Layer 4 of a small transformer language model trained on English Wikipedia (8 layers, counted from 0, width 96).
A neuron's activation on a vector x is GELU(weights . x), where the dot is the dot product.
The model reads these tokens: "ip" " at" " " "1" "4" "." " S" "he" " g" "r" "ad" "u" "ated" " from" " S" "an" " B"

The vector x that enters this layer's MLP at each token. A number n stands for (n - 500) times 0.012.
0 "ip": 461 510 211 461 635 532 577 462 660 518 344 725 445 531 314 469 562 471 534 408 566 410 376 581 617 524 375 523 528 458 430 480 314 424 661 569 508 324 343 506 675 495 404 506 385 480 118 401 741 790 637 460 500 431 233 631 422 684 468 527 596 471 369 319 500 499 480 526 669 423 488 471 630 627 344 496 586 667 535 685 364 409 351 742 713 487 489 487 270 452 547 832 658 618 316 516
1 " at": 529 688 214 460 604 411 506 599 536 619 498 572 494 457 289 675 534 454 583 463 588 580 433 523 689 475 374 589 505 368 341 358 339 352 596 490 430 123 336 677 652 490 402 330 385 448 267 440 593 665 514 411 558 439 269 666 462 746 422 568 581 505 414 306 669 479 533 474 490 450 416 515 496 668 552 523 638 564 528 668 444 544 314 763 715 437 490 522 331 399 540 818 621 593 339 654
2 " ": 571 725 187 484 726 432 465 596 561 581 445 533 431 470 291 572 639 467 399 676 570 551 486 526 684 487 432 512 483 494 366 340 262 419 597 422 479 320 395 654 596 485 410 444 360 532 195 341 681 605 416 463 425 463 292 642 451 782 417 702 530 476 326 450 585 523 473 469 419 488 554 512 505 675 648 463 641 492 492 633 504 566 358 783 617 390 340 472 378 396 513 861 613 669 358 551
3 "1": 528 543 175 518 642 393 356 551 615 532 304 501 480 578 273 690 731 372 520 723 543 501 399 540 646 294 405 612 695 531 496 346 279 462 436 461 436 327 454 639 717 452 386 427 545 570 231 369 633 468 450 474 596 453 267 631 539 768 345 552 444 427 488 445 396 397 366 493 483 505 561 515 431 712 611 603 611 499 469 632 488 545 378 746 653 454 414 479 396 383 599 838 598 536 356 553
4 "4": 579 485 278 593 588 460 364 583 602 552 192 500 502 592 261 693 675 421 470 551 495 430 417 497 576 280 422 688 713 500 489 428 282 479 500 540 503 401 413 611 771 554 331 342 566 573 243 465 614 491 514 429 537 516 209 608 547 650 402 593 442 495 376 459 381 305 441 501 438 548 500 466 549 751 526 485 660 422 441 631 488 614 377 656 634 480 450 550 366 354 701 871 571 499 306 636
5 ".": 497 512 227 594 531 525 357 460 725 548 394 627 345 447 315 683 638 592 639 591 556 373 497 516 608 305 292 671 514 518 443 444 216 570 549 551 477 307 309 621 625 570 328 368 468 617 262 489 691 648 474 429 451 602 214 626 522 786 514 569 355 478 222 431 470 381 562 465 536 462 598 550 609 611 460 538 652 540 531 647 573 490 384 623 649 415 430 475 228 314 632 765 583 524 418 628
6 " S": 492 621 234 611 682 674 556 453 627 416 600 488 464 460 340 617 611 563 485 628 447 573 437 664 691 448 372 702 658 530 486 419 325 431 562 395 395 402 295 575 552 510 484 371 483 604 142 247 696 703 521 443 395 493 217 507 528 687 551 578 540 574 403 347 419 377 551 468 562 434 435 423 503 687 626 462 612 511 623 654 471 439 307 600 691 486 420 437 270 332 482 818 674 660 341 456
7 "he": 439 606 316 595 591 511 303 373 671 442 471 625 493 490 289 674 563 747 657 270 543 492 467 577 582 400 298 788 655 570 373 243 349 370 560 601 418 288 440 516 560 393 551 436 523 444 253 278 608 736 654 516 641 513 198 568 586 735 444 648 425 640 448 449 339 301 511 487 536 402 392 426 501 648 514 439 551 484 587 523 596 440 359 705 718 538 500 455 407 382 541 808 688 559 369 358
8 " g": 413 482 298 586 599 558 463 446 734 417 621 500 339 537 372 622 598 543 469 724 578 476 285 527 535 459 405 604 387 476 295 239 373 488 744 558 545 327 363 553 638 608 499 522 394 400 114 340 506 619 586 470 427 449 349 673 362 702 430 610 611 600 151 426 469 390 680 478 516 530 424 392 717 655 492 408 649 496 601 667 420 601 295 637 774 541 473 613 400 333 625 764 601 589 382 416
9 "r": 491 728 328 629 568 535 427 299 671 563 603 609 327 643 433 687 645 550 577 665 558 509 441 495 565 375 366 512 622 543 464 268 310 465 579 683 500 385 424 477 619 473 341 424 322 374 174 512 433 507 550 414 536 493 316 549 440 645 426 449 579 500 519 400 393 93 781 535 582 509 466 311 664 765 344 454 630 589 539 622 506 386 357 702 719 350 505 553 395 395 422 853 659 397 422 404
10 "ad": 385 542 332 605 494 641 441 209 590 529 374 570 624 401 457 627 714 577 534 427 561 557 342 595 517 398 383 538 499 528 359 277 361 555 650 773 559 286 372 574 651 400 507 427 430 423 314 494 693 574 518 340 478 599 102 583 356 615 436 434 520 608 403 340 296 417 781 537 505 580 394 310 608 749 348 461 682 462 544 595 506 647 411 754 634 373 431 635 439 312 587 849 593 669 393 503
11 "u": 513 654 278 519 565 521 439 380 547 663 431 538 452 560 373 579 682 564 521 654 553 511 317 529 438 447 357 499 426 571 520 226 362 533 713 624 367 263 392 494 603 425 379 291 603 451 294 595 435 656 447 335 377 421 173 682 381 680 526 388 628 567 322 485 445 341 690 518 536 533 480 330 489 793 433 436 489 516 580 640 558 579 439 685 578 495 534 609 243 485 512 941 619 706 392 393
12 "ated": 627 621 286 449 515 476 511 445 541 581 446 708 522 460 335 606 569 432 535 475 570 608 361 503 479 428 345 480 330 510 468 293 337 387 741 639 373 236 402 525 640 413 556 451 516 411 304 685 660 636 376 384 428 425 78 599 374 766 421 318 591 565 396 376 396 354 683 525 456 604 421 330 506 685 661 510 579 561 529 689 559 483 424 716 670 556 510 513 336 437 688 865 543 568 373 620
13 " from": 484 739 168 457 520 377 506 502 577 523 567 598 422 486 347 678 546 381 611 377 569 550 466 511 556 465 288 612 371 479 378 402 291 371 656 558 470 303 377 562 630 407 400 391 405 551 342 576 578 672 478 400 426 380 139 701 374 728 451 514 467 550 430 364 639 446 561 455 438 530 420 473 555 644 718 591 509 559 618 696 435 503 367 707 774 523 493 561 258 426 524 839 647 578 324 736
14 " S": 633 643 279 587 600 575 535 593 584 397 505 515 498 478 346 585 542 538 492 682 445 605 476 633 617 538 388 616 666 551 445 345 315 429 568 397 477 446 317 584 501 479 461 298 463 645 145 217 667 689 447 476 360 480 185 551 548 696 461 539 592 680 394 418 446 415 494 422 527 457 392 461 470 678 652 472 642 511 628 683 496 372 287 694 730 477 438 398 305 384 524 821 672 662 311 469
15 "an": 681 647 300 590 631 499 370 434 676 435 387 632 443 462 341 699 676 610 620 469 476 413 423 535 549 390 427 783 638 641 325 325 437 366 633 525 547 529 331 449 531 508 535 384 581 598 211 374 551 690 417 494 614 389 30 510 615 716 316 542 481 682 303 529 317 331 401 462 492 506 404 280 530 701 460 626 536 535 692 618 510 498 327 730 643 502 572 545 415 390 599 713 541 581 299 280
16 " B": 560 544 291 618 570 554 537 392 646 400 501 696 437 393 407 584 393 528 539 723 508 607 388 654 480 497 392 558 444 620 372 321 310 532 536 603 530 514 346 517 496 496 495 347 507 606 130 303 619 627 566 440 420 510 248 728 317 737 345 482 524 712 300 390 495 403 544 452 592 604 340 400 656 643 553 471 640 603 640 633 613 239 352 726 655 521 438 527 412 351 531 857 594 542 298 399

Each question shows the input weights of one neuron of the MLP. A number n stands for (n - 500) times 0.0025.

n122: 501 584 751 479 594 548 526 640 583 390 561 558 461 540 697 499 537 568 337 490 283 554 259 532 459 654 418 351 367 426 518 474 633 544 509 420 534 349 400 518 603 676 643 262 378 569 544 671 406 494 522 206 479 366 470 295 409 509 330 552 412 381 758 529 627 570 582 799 646 451 317 753 462 382 561 611 319 380 506 433 416 484 384 527 538 392 638 673 292 633 647 499 489 547 349 545
On which three tokens does it fire most, strongest first? 13 " from", 1 " at", 12 "ated"

n37: 582 404 526 540 597 534 755 531 567 619 436 442 425 367 518 470 669 733 351 388 462 361 381 515 710 554 300 590 500 702 494 796 430 540 326 450 564 495 417 319 531 542 422 518 491 476 692 606 547 419 567 580 672 402 508 511 513 532 503 416 368 259 490 434 447 356 637 579 542 325 734 460 493 442 576 322 628 682 474 638 503 603 447 463 559 646 422 561 512 442 494 394 333 469 337 350
On which three tokens does it fire most, strongest first? 5 ".", 0 "ip", 4 "4"

n29: 558 451 562 544 652 469 580 457 647 574 432 579 569 548 533 395 479 558 503 502 609 663 464 785 427 415 414 364 562 512 559 431 402 465 389 347 395 619 682 361 524 585 599 507 483 604 675 432 698 443 692 533 640 419 468 877 458 447 540 459 462 424 537 246 429 392 608 372 471 610 403 482 555 355 583 444 574 549 201 534 444 365 432 446 584 600 458 605 654 454 491 446 279 347 706 411
On which token does it fire most? 16 " B"

n72: 495 519 523 501 584 509 316 551 432 246 660 604 403 448 307 551 445 431 573 409 699 650 539 547 543 557 403 701 554 382 419 592 507 537 561 496 493 292 610 534 452 490 340 516 499 522 449 645 514 419 371 683 550 523 482 395 736 474 365 535 383 323 593 499 403 424 422 393 480 724 346 517 750 628 424 687 440 600 403 736 535 477 683 503 369 591 626 506 456 610 276 220 406 757 443 450
On which token does it fire most? 15 "an"

n100: 605 417 474 485 603 646 635 474 353 313 507 481 308 435 602 650 543 592 378 483 490 410 714 589 591 400 425 450 651 548 428 518 498 489 646 546 579 541 432 430 433 298 478 540 379 570 551 657 530 604 499 567 494 311 665 725 399 513 532 437 623 473 463 601 546 596 458 432 530 380 724 675 626 483 266 508 273 597 397 735 471 323 676 202 556 478 565 463 211 394 435 515 594 385 500 483
On which token does it fire most? 0 "ip"

n145: 405 530 500 318 330 533 269 569 508 334 318 507 588 500 571 453 496 457 505 466 574 559 393 503 582 650 654 565 493 444 578 475 618 574 574 807 469 554 529 417 437 311 488 275 396 645 483 373 398 465 507 536 372 511 465 478 579 500 267 469 668 462 657 549 644 453 597 481 468 624 478 598 404 544 475 448 508 371 440 550 434 760 545 543 499 469 590 453 386 552 499 654 318 580 620 569
On which token does it fire most, and how strongly? 10 "ad", at about 4.1

n174: 309 697 288 436 727 468 562 456 497 511 599 481 659 346 725 230 615 405 476 472 636 658 657 544 497 526 354 471 641 391 446 555 403 566 609 470 543 722 357 593 561 430 476 551 648 483 578 409 430 504 475 647 416 416 353 495 568 394 561 364 371 318 498 425 521 595 592 608 381 472 466 495 734 496 395 774 366 394 472 381 336 640 538 410 657 701 497 696 432 478 455 330 380 557 426 288
On which token does it fire most? 13 " from"

n75: 612 552 565 544 437 508 320 620 382 545 290 508 493 701 551 670 776 514 577 723 664 538 639 741 528 627 331 388 602 727 610 320 355 357 301 552 339 542 630 475 419 322 464 570 383 423 610 262 341 530 439 700 637 241 556 301 598 503 379 410 406 310 614 306 443 547 598 567 470 320 577 450 403 330 569 359 502 447 459 573 536 462 437 569 605 504 635 367 589 469 546 469 543 520 609 644
On which three tokens does it fire most, strongest first? 3 "1", 9 "r", 7 "he"

n165: 666 499 485 557 538 537 507 810 538 419 464 265 476 438 499 198 582 495 539 597 427 576 534 554 604 435 384 231 691 594 220 290 410 438 496 524 553 663 469 416 428 508 498 684 383 613 656 592 563 447 703 404 461 737 471 348 458 490 702 698 410 507 525 473 419 623 533 579 601 278 421 649 448 451 319 429 534 512 493 542 464 494 813 547 612 414 580 484 300 475 185 570 568 340 492 528
On which token does it fire most? 14 " S"

n171: 483 662 307 614 316 385 359 723 374 477 249 674 631 451 743 264 528 448 392 313 407 430 516 675 413 293 613 574 433 574 555 634 396 331 283 575 438 530 335 555 612 605 733 449 452 283 564 581 499 414 599 569 296 471 777 374 662 537 368 624 411 325 572 459 631 580 759 587 442 616 457 531 551 578 456 512 632 383 316 334 510 401 520 660 334 465 422 438 423 404 430 642 360 717 601 478
On which three tokens does it fire most, strongest first? 4 "4", 2 " ", 10 "ad"

n54: 630 475 333 434 444 542 637 364 447 435 310 627 491 476 588 437 454 315 330 603 653 340 530 476 713 424 453 615 411 483 573 668 554 594 580 617 752 479 440 403 332 407 419 637 385 497 431 589 418 461 532 382 640 526 530 563 605 747 491 555 508 522 683 366 544 519 664 401 458 591 548 667 450 413 241 408 412 323 478 585 438 647 488 435 600 607 348 643 482 524 531 382 469 351 604 585
On which token does it fire most? 0 "ip"

n157: 499 457 715 272 463 215 674 307 217 488 702 557 643 561 722 360 415 562 357 626 460 386 426 636 473 501 453 592 483 657 463 681 274 659 607 692 608 471 401 590 459 507 283 453 409 557 565 489 488 428 487 487 457 646 605 656 571 485 633 559 635 472 426 513 586 550 497 268 315 307 332 723 564 551 547 411 641 780 566 651 356 439 378 388 606 557 336 535 434 580 556 501 419 361 584 482
On which token does it fire most? 16 " B"

n60: 461 572 634 469 428 393 746 238 646 566 535 453 513 270 468 630 415 477 465 370 676 455 475 511 582 766 292 479 267 402 420 737 516 504 636 520 293 328 591 386 340 506 446 480 506 457 585 507 497 408 528 605 452 492 472 431 409 497 456 391 337 311 604 558 571 500 387 466 660 688 481 535 460 659 343 432 385 471 546 572 468 487 508 436 375 709 582 523 450 361 413 541 538 595 475 445
On which token does it fire most, and how strongly? 13 " from", at about 2.3

n151: 548 516 411 464 576 479 352 413 650 521 556 326 571 469 690 392 648 590 549 314 487 568 405 475 643 426 504 513 560 444 560 449 465 434 408 547 475 535 492 383 545 330 630 512 438 454 631 491 650 441 412 773 496 625 580 458 340 381 353 476 571 607 443 506 459 689 651 452 528 534 368 345 808 424 390 630 677 576 596 541 444 470 405 580 359 394 715 415 568 519 534 353 587 457 524 456
On which three tokens does it fire most, strongest first? 10 "ad", 15 "an", 9 "r"

n44: 529 496 547 400 399 408 459 714 709 586 590 275 199 328 394 432 416 298 563 566 320 516 420 506 484 490 562 587 539 425 589 562 561 511 440 519 459 454 643 457 444 344 491 637 285 640 434 476 555 624 277 412 494 445 622 599 638 537 607 458 499 407 559 524 309 606 363 510 503 415 480 254 514 439 691 797 422 478 478 484 502 533 415 780 492 523 545 498 711 541 537 450 352 528 399 375
On which token does it fire most? 3 "1"

n118: 313 579 623 442 668 707 627 548 542 624 561 381 504 405 485 568 522 286 676 313 272 559 276 389 517 584 618 342 483 716 510 474 615 552 347 592 187 551 651 414 227 305 468 431 514 339 520 559 577 436 392 537 534 542 618 735 378 624 409 565 497 611 501 497 639 264 608 603 578 546 559 346 493 506 503 649 546 548 418 656 579 128 526 470 377 746 446 340 407 400 510 181 515 512 521 559
On which token does it fire most? 16 " B"

n51: 360 330 177 497 658 775 467 511 578 527 247 547 642 466 598 640 364 387 407 390 551 440 345 350 364 529 574 442 549 425 477 595 705 513 540 592 839 546 420 542 397 507 342 529 396 554 422 462 415 325 496 738 271 675 521 536 585 470 552 726 430 562 718 589 498 488 458 477 461 587 355 522 339 610 681 534 433 478 351 563 332 681 470 410 338 360 513 668 486 505 427 418 654 745 620 512
On which two tokens does it fire most, strongest first? 4 "4", 10 "ad"

n88: 313 458 351 327 561 405 730 518 498 660 467 594 559 494 601 627 459 435 487 461 599 382 408 488 619 691 677 458 554 495 282 350 574 277 546 426 517 386 495 564 496 728 436 565 313 355 817 478 469 441 557 414 490 615 817 526 573 516 473 471 490 661 502 421 466 485 583 490 438 503 286 496 617 260 984 563 557 577 552 495 459 565 473 641 604 614 464 524 582 553 547 262 532 542 307 593
On which three tokens does it fire most, strongest first? 1 " at", 13 " from", 8 " g"

n99: 687 625 453 589 689 598 395 559 427 439 266 483 516 438 378 377 569 659 362 567 803 443 524 768 529 769 507 429 539 483 324 469 468 728 542 291 417 576 552 456 561 402 324 650 498 521 625 525 554 498 452 549 424 433 577 648 554 464 433 698 466 407 599 640 545 710 644 386 356 734 668 462 673 311 418 494 463 482 519 272 623 742 514 656 323 407 287 415 472 354 346 527 640 606 381 655
On which token does it fire most, and how strongly? 2 " ", at about 9.4

n183: 486 333 463 366 366 318 591 597 720 493 277 582 510 329 407 455 419 433 474 510 595 761 500 361 670 394 570 509 508 626 545 318 269 590 679 614 678 726 493 481 511 584 479 409 503 502 493 413 746 328 665 505 565 484 682 371 558 300 554 646 298 413 503 525 577 553 562 459 485 641 559 642 387 592 726 584 312 339 486 865 426 561 530 333 226 504 371 695 523 599 368 420 609 474 432 575
On which token does it fire most? 4 "4"

n31: 390 379 455 473 398 469 502 421 536 561 361 326 523 545 569 610 589 345 530 655 384 365 513 409 661 569 393 582 579 653 470 494 487 518 645 489 553 578 423 645 605 333 388 384 572 585 546 605 438 445 669 542 527 380 350 397 419 329 427 804 215 446 491 504 788 842 564 620 310 442 373 540 592 444 642 632 728 460 435 518 541 606 688 504 615 421 659 441 495 648 443 312 263 466 443 539
On which token does it fire most? 4 "4"

n134: 495 508 621 694 601 672 540 630 416 443 615 662 534 519 346 284 538 418 504 455 433 466 541 403 298 523 630 468 409 491 580 583 479 463 782 302 466 511 543 288 457 539 351 577 410 253 489 561 461 629 395 311 336 671 575 470 574 332 324 467 429 481 470 638 580 564 287 464 377 495 526 552 528 553 684 581 485 749 577 473 681 550 520 485 687 535 553 539 479 315 472 577 505 433 545 555
On which token does it fire most? 12 "ated"

n173: 617 327 721 661 504 512 328 487 602 375 409 568 476 560 449 572 347 642 586 411 440 488 601 448 425 634 350 356 470 758 250 319 477 504 479 468 483 539 570 555 439 462 470 572 468 713 497 247 587 558 564 324 584 648 698 485 521 577 460 614 503 545 466 541 629 569 400 469 336 593 559 550 490 441 630 343 516 431 630 506 466 447 475 546 415 411 458 563 510 664 458 552 398 516 526 568
On which three tokens does it fire most, strongest first? 16 " B", 7 "he", 14 " S"

n187: 459 559 661 693 480 531 558 548 453 470 468 456 311 647 680 383 280 472 425 333 584 260 518 541 477 260 451 556 475 445 521 404 550 325 415 604 450 388 548 384 739 374 444 463 517 774 508 464 637 535 397 292 451 482 658 597 522 574 407 444 419 437 594 668 296 504 406 338 504 583 387 310 532 452 502 421 449 295 441 434 263 452 483 476 779 488 641 504 741 632 514 536 523 387 676 463
On which token does it fire most? 7 "he"

n105: 347 375 516 536 592 513 603 516 819 400 402 441 516 717 714 560 593 638 631 377 381 498 433 472 472 645 524 420 465 403 614 662 309 668 550 632 549 692 729 505 276 432 437 495 592 608 467 479 627 433 272 357 402 331 444 477 557 776 558 356 381 393 672 623 671 542 343 387 431 579 551 680 445 431 698 371 658 401 420 494 273 413 538 454 384 433 340 481 572 304 435 411 710 340 416 648
On which token does it fire most? 3 "1"

n172: 765 547 324 575 440 497 600 586 547 679 291 464 607 417 585 511 368 494 405 333 428 487 388 690 611 587 564 546 622 691 455 754 451 395 523 537 623 524 408 624 358 577 521 466 287 605 524 374 574 573 429 606 628 651 363 378 400 347 660 338 429 395 726 515 683 684 545 487 385 505 419 522 476 445 448 663 473 384 301 609 448 446 466 532 325 381 492 412 544 438 547 502 476 795 427 629
On which token does it fire most? 14 " S"

n139: 480 540 351 568 488 654 294 497 302 665 646 596 414 543 398 559 667 585 302 383 686 491 444 542 514 416 532 286 588 608 833 685 549 539 731 658 403 603 488 553 503 525 395 487 297 677 670 436 573 565 467 438 316 603 592 504 801 601 393 416 515 269 505 486 389 360 482 334 380 578 626 665 529 306 548 413 308 826 327 605 599 403 316 564 272 403 434 573 514 554 587 402 449 465 609 503
On which token does it fire most? 5 "."

n74: 365 556 461 469 566 382 605 430 732 291 493 358 493 543 407 388 619 396 563 385 299 691 632 729 443 547 401 422 415 462 340 726 470 418 703 600 642 569 451 536 404 453 476 685 518 653 622 594 432 476 585 702 297 603 409 398 516 455 404 461 345 544 457 570 406 463 501 514 471 508 452 463 437 509 473 438 641 692 438 491 462 484 529 347 434 704 369 565 510 351 740 380 753 305 463 600
On which token does it fire most? 13 " from"

n97: 520 638 575 714 499 635 531 348 352 570 389 456 338 263 641 559 550 505 294 422 635 675 476 651 402 440 669 743 599 476 289 517 393 465 507 407 489 387 457 271 739 526 297 479 542 325 582 464 458 338 607 518 499 592 603 259 715 655 591 532 439 473 565 446 354 643 443 443 655 437 428 435 525 602 389 401 586 427 611 658 377 365 420 333 398 532 645 470 475 646 295 351 572 582 601 435
On which token does it fire most? 6 " S"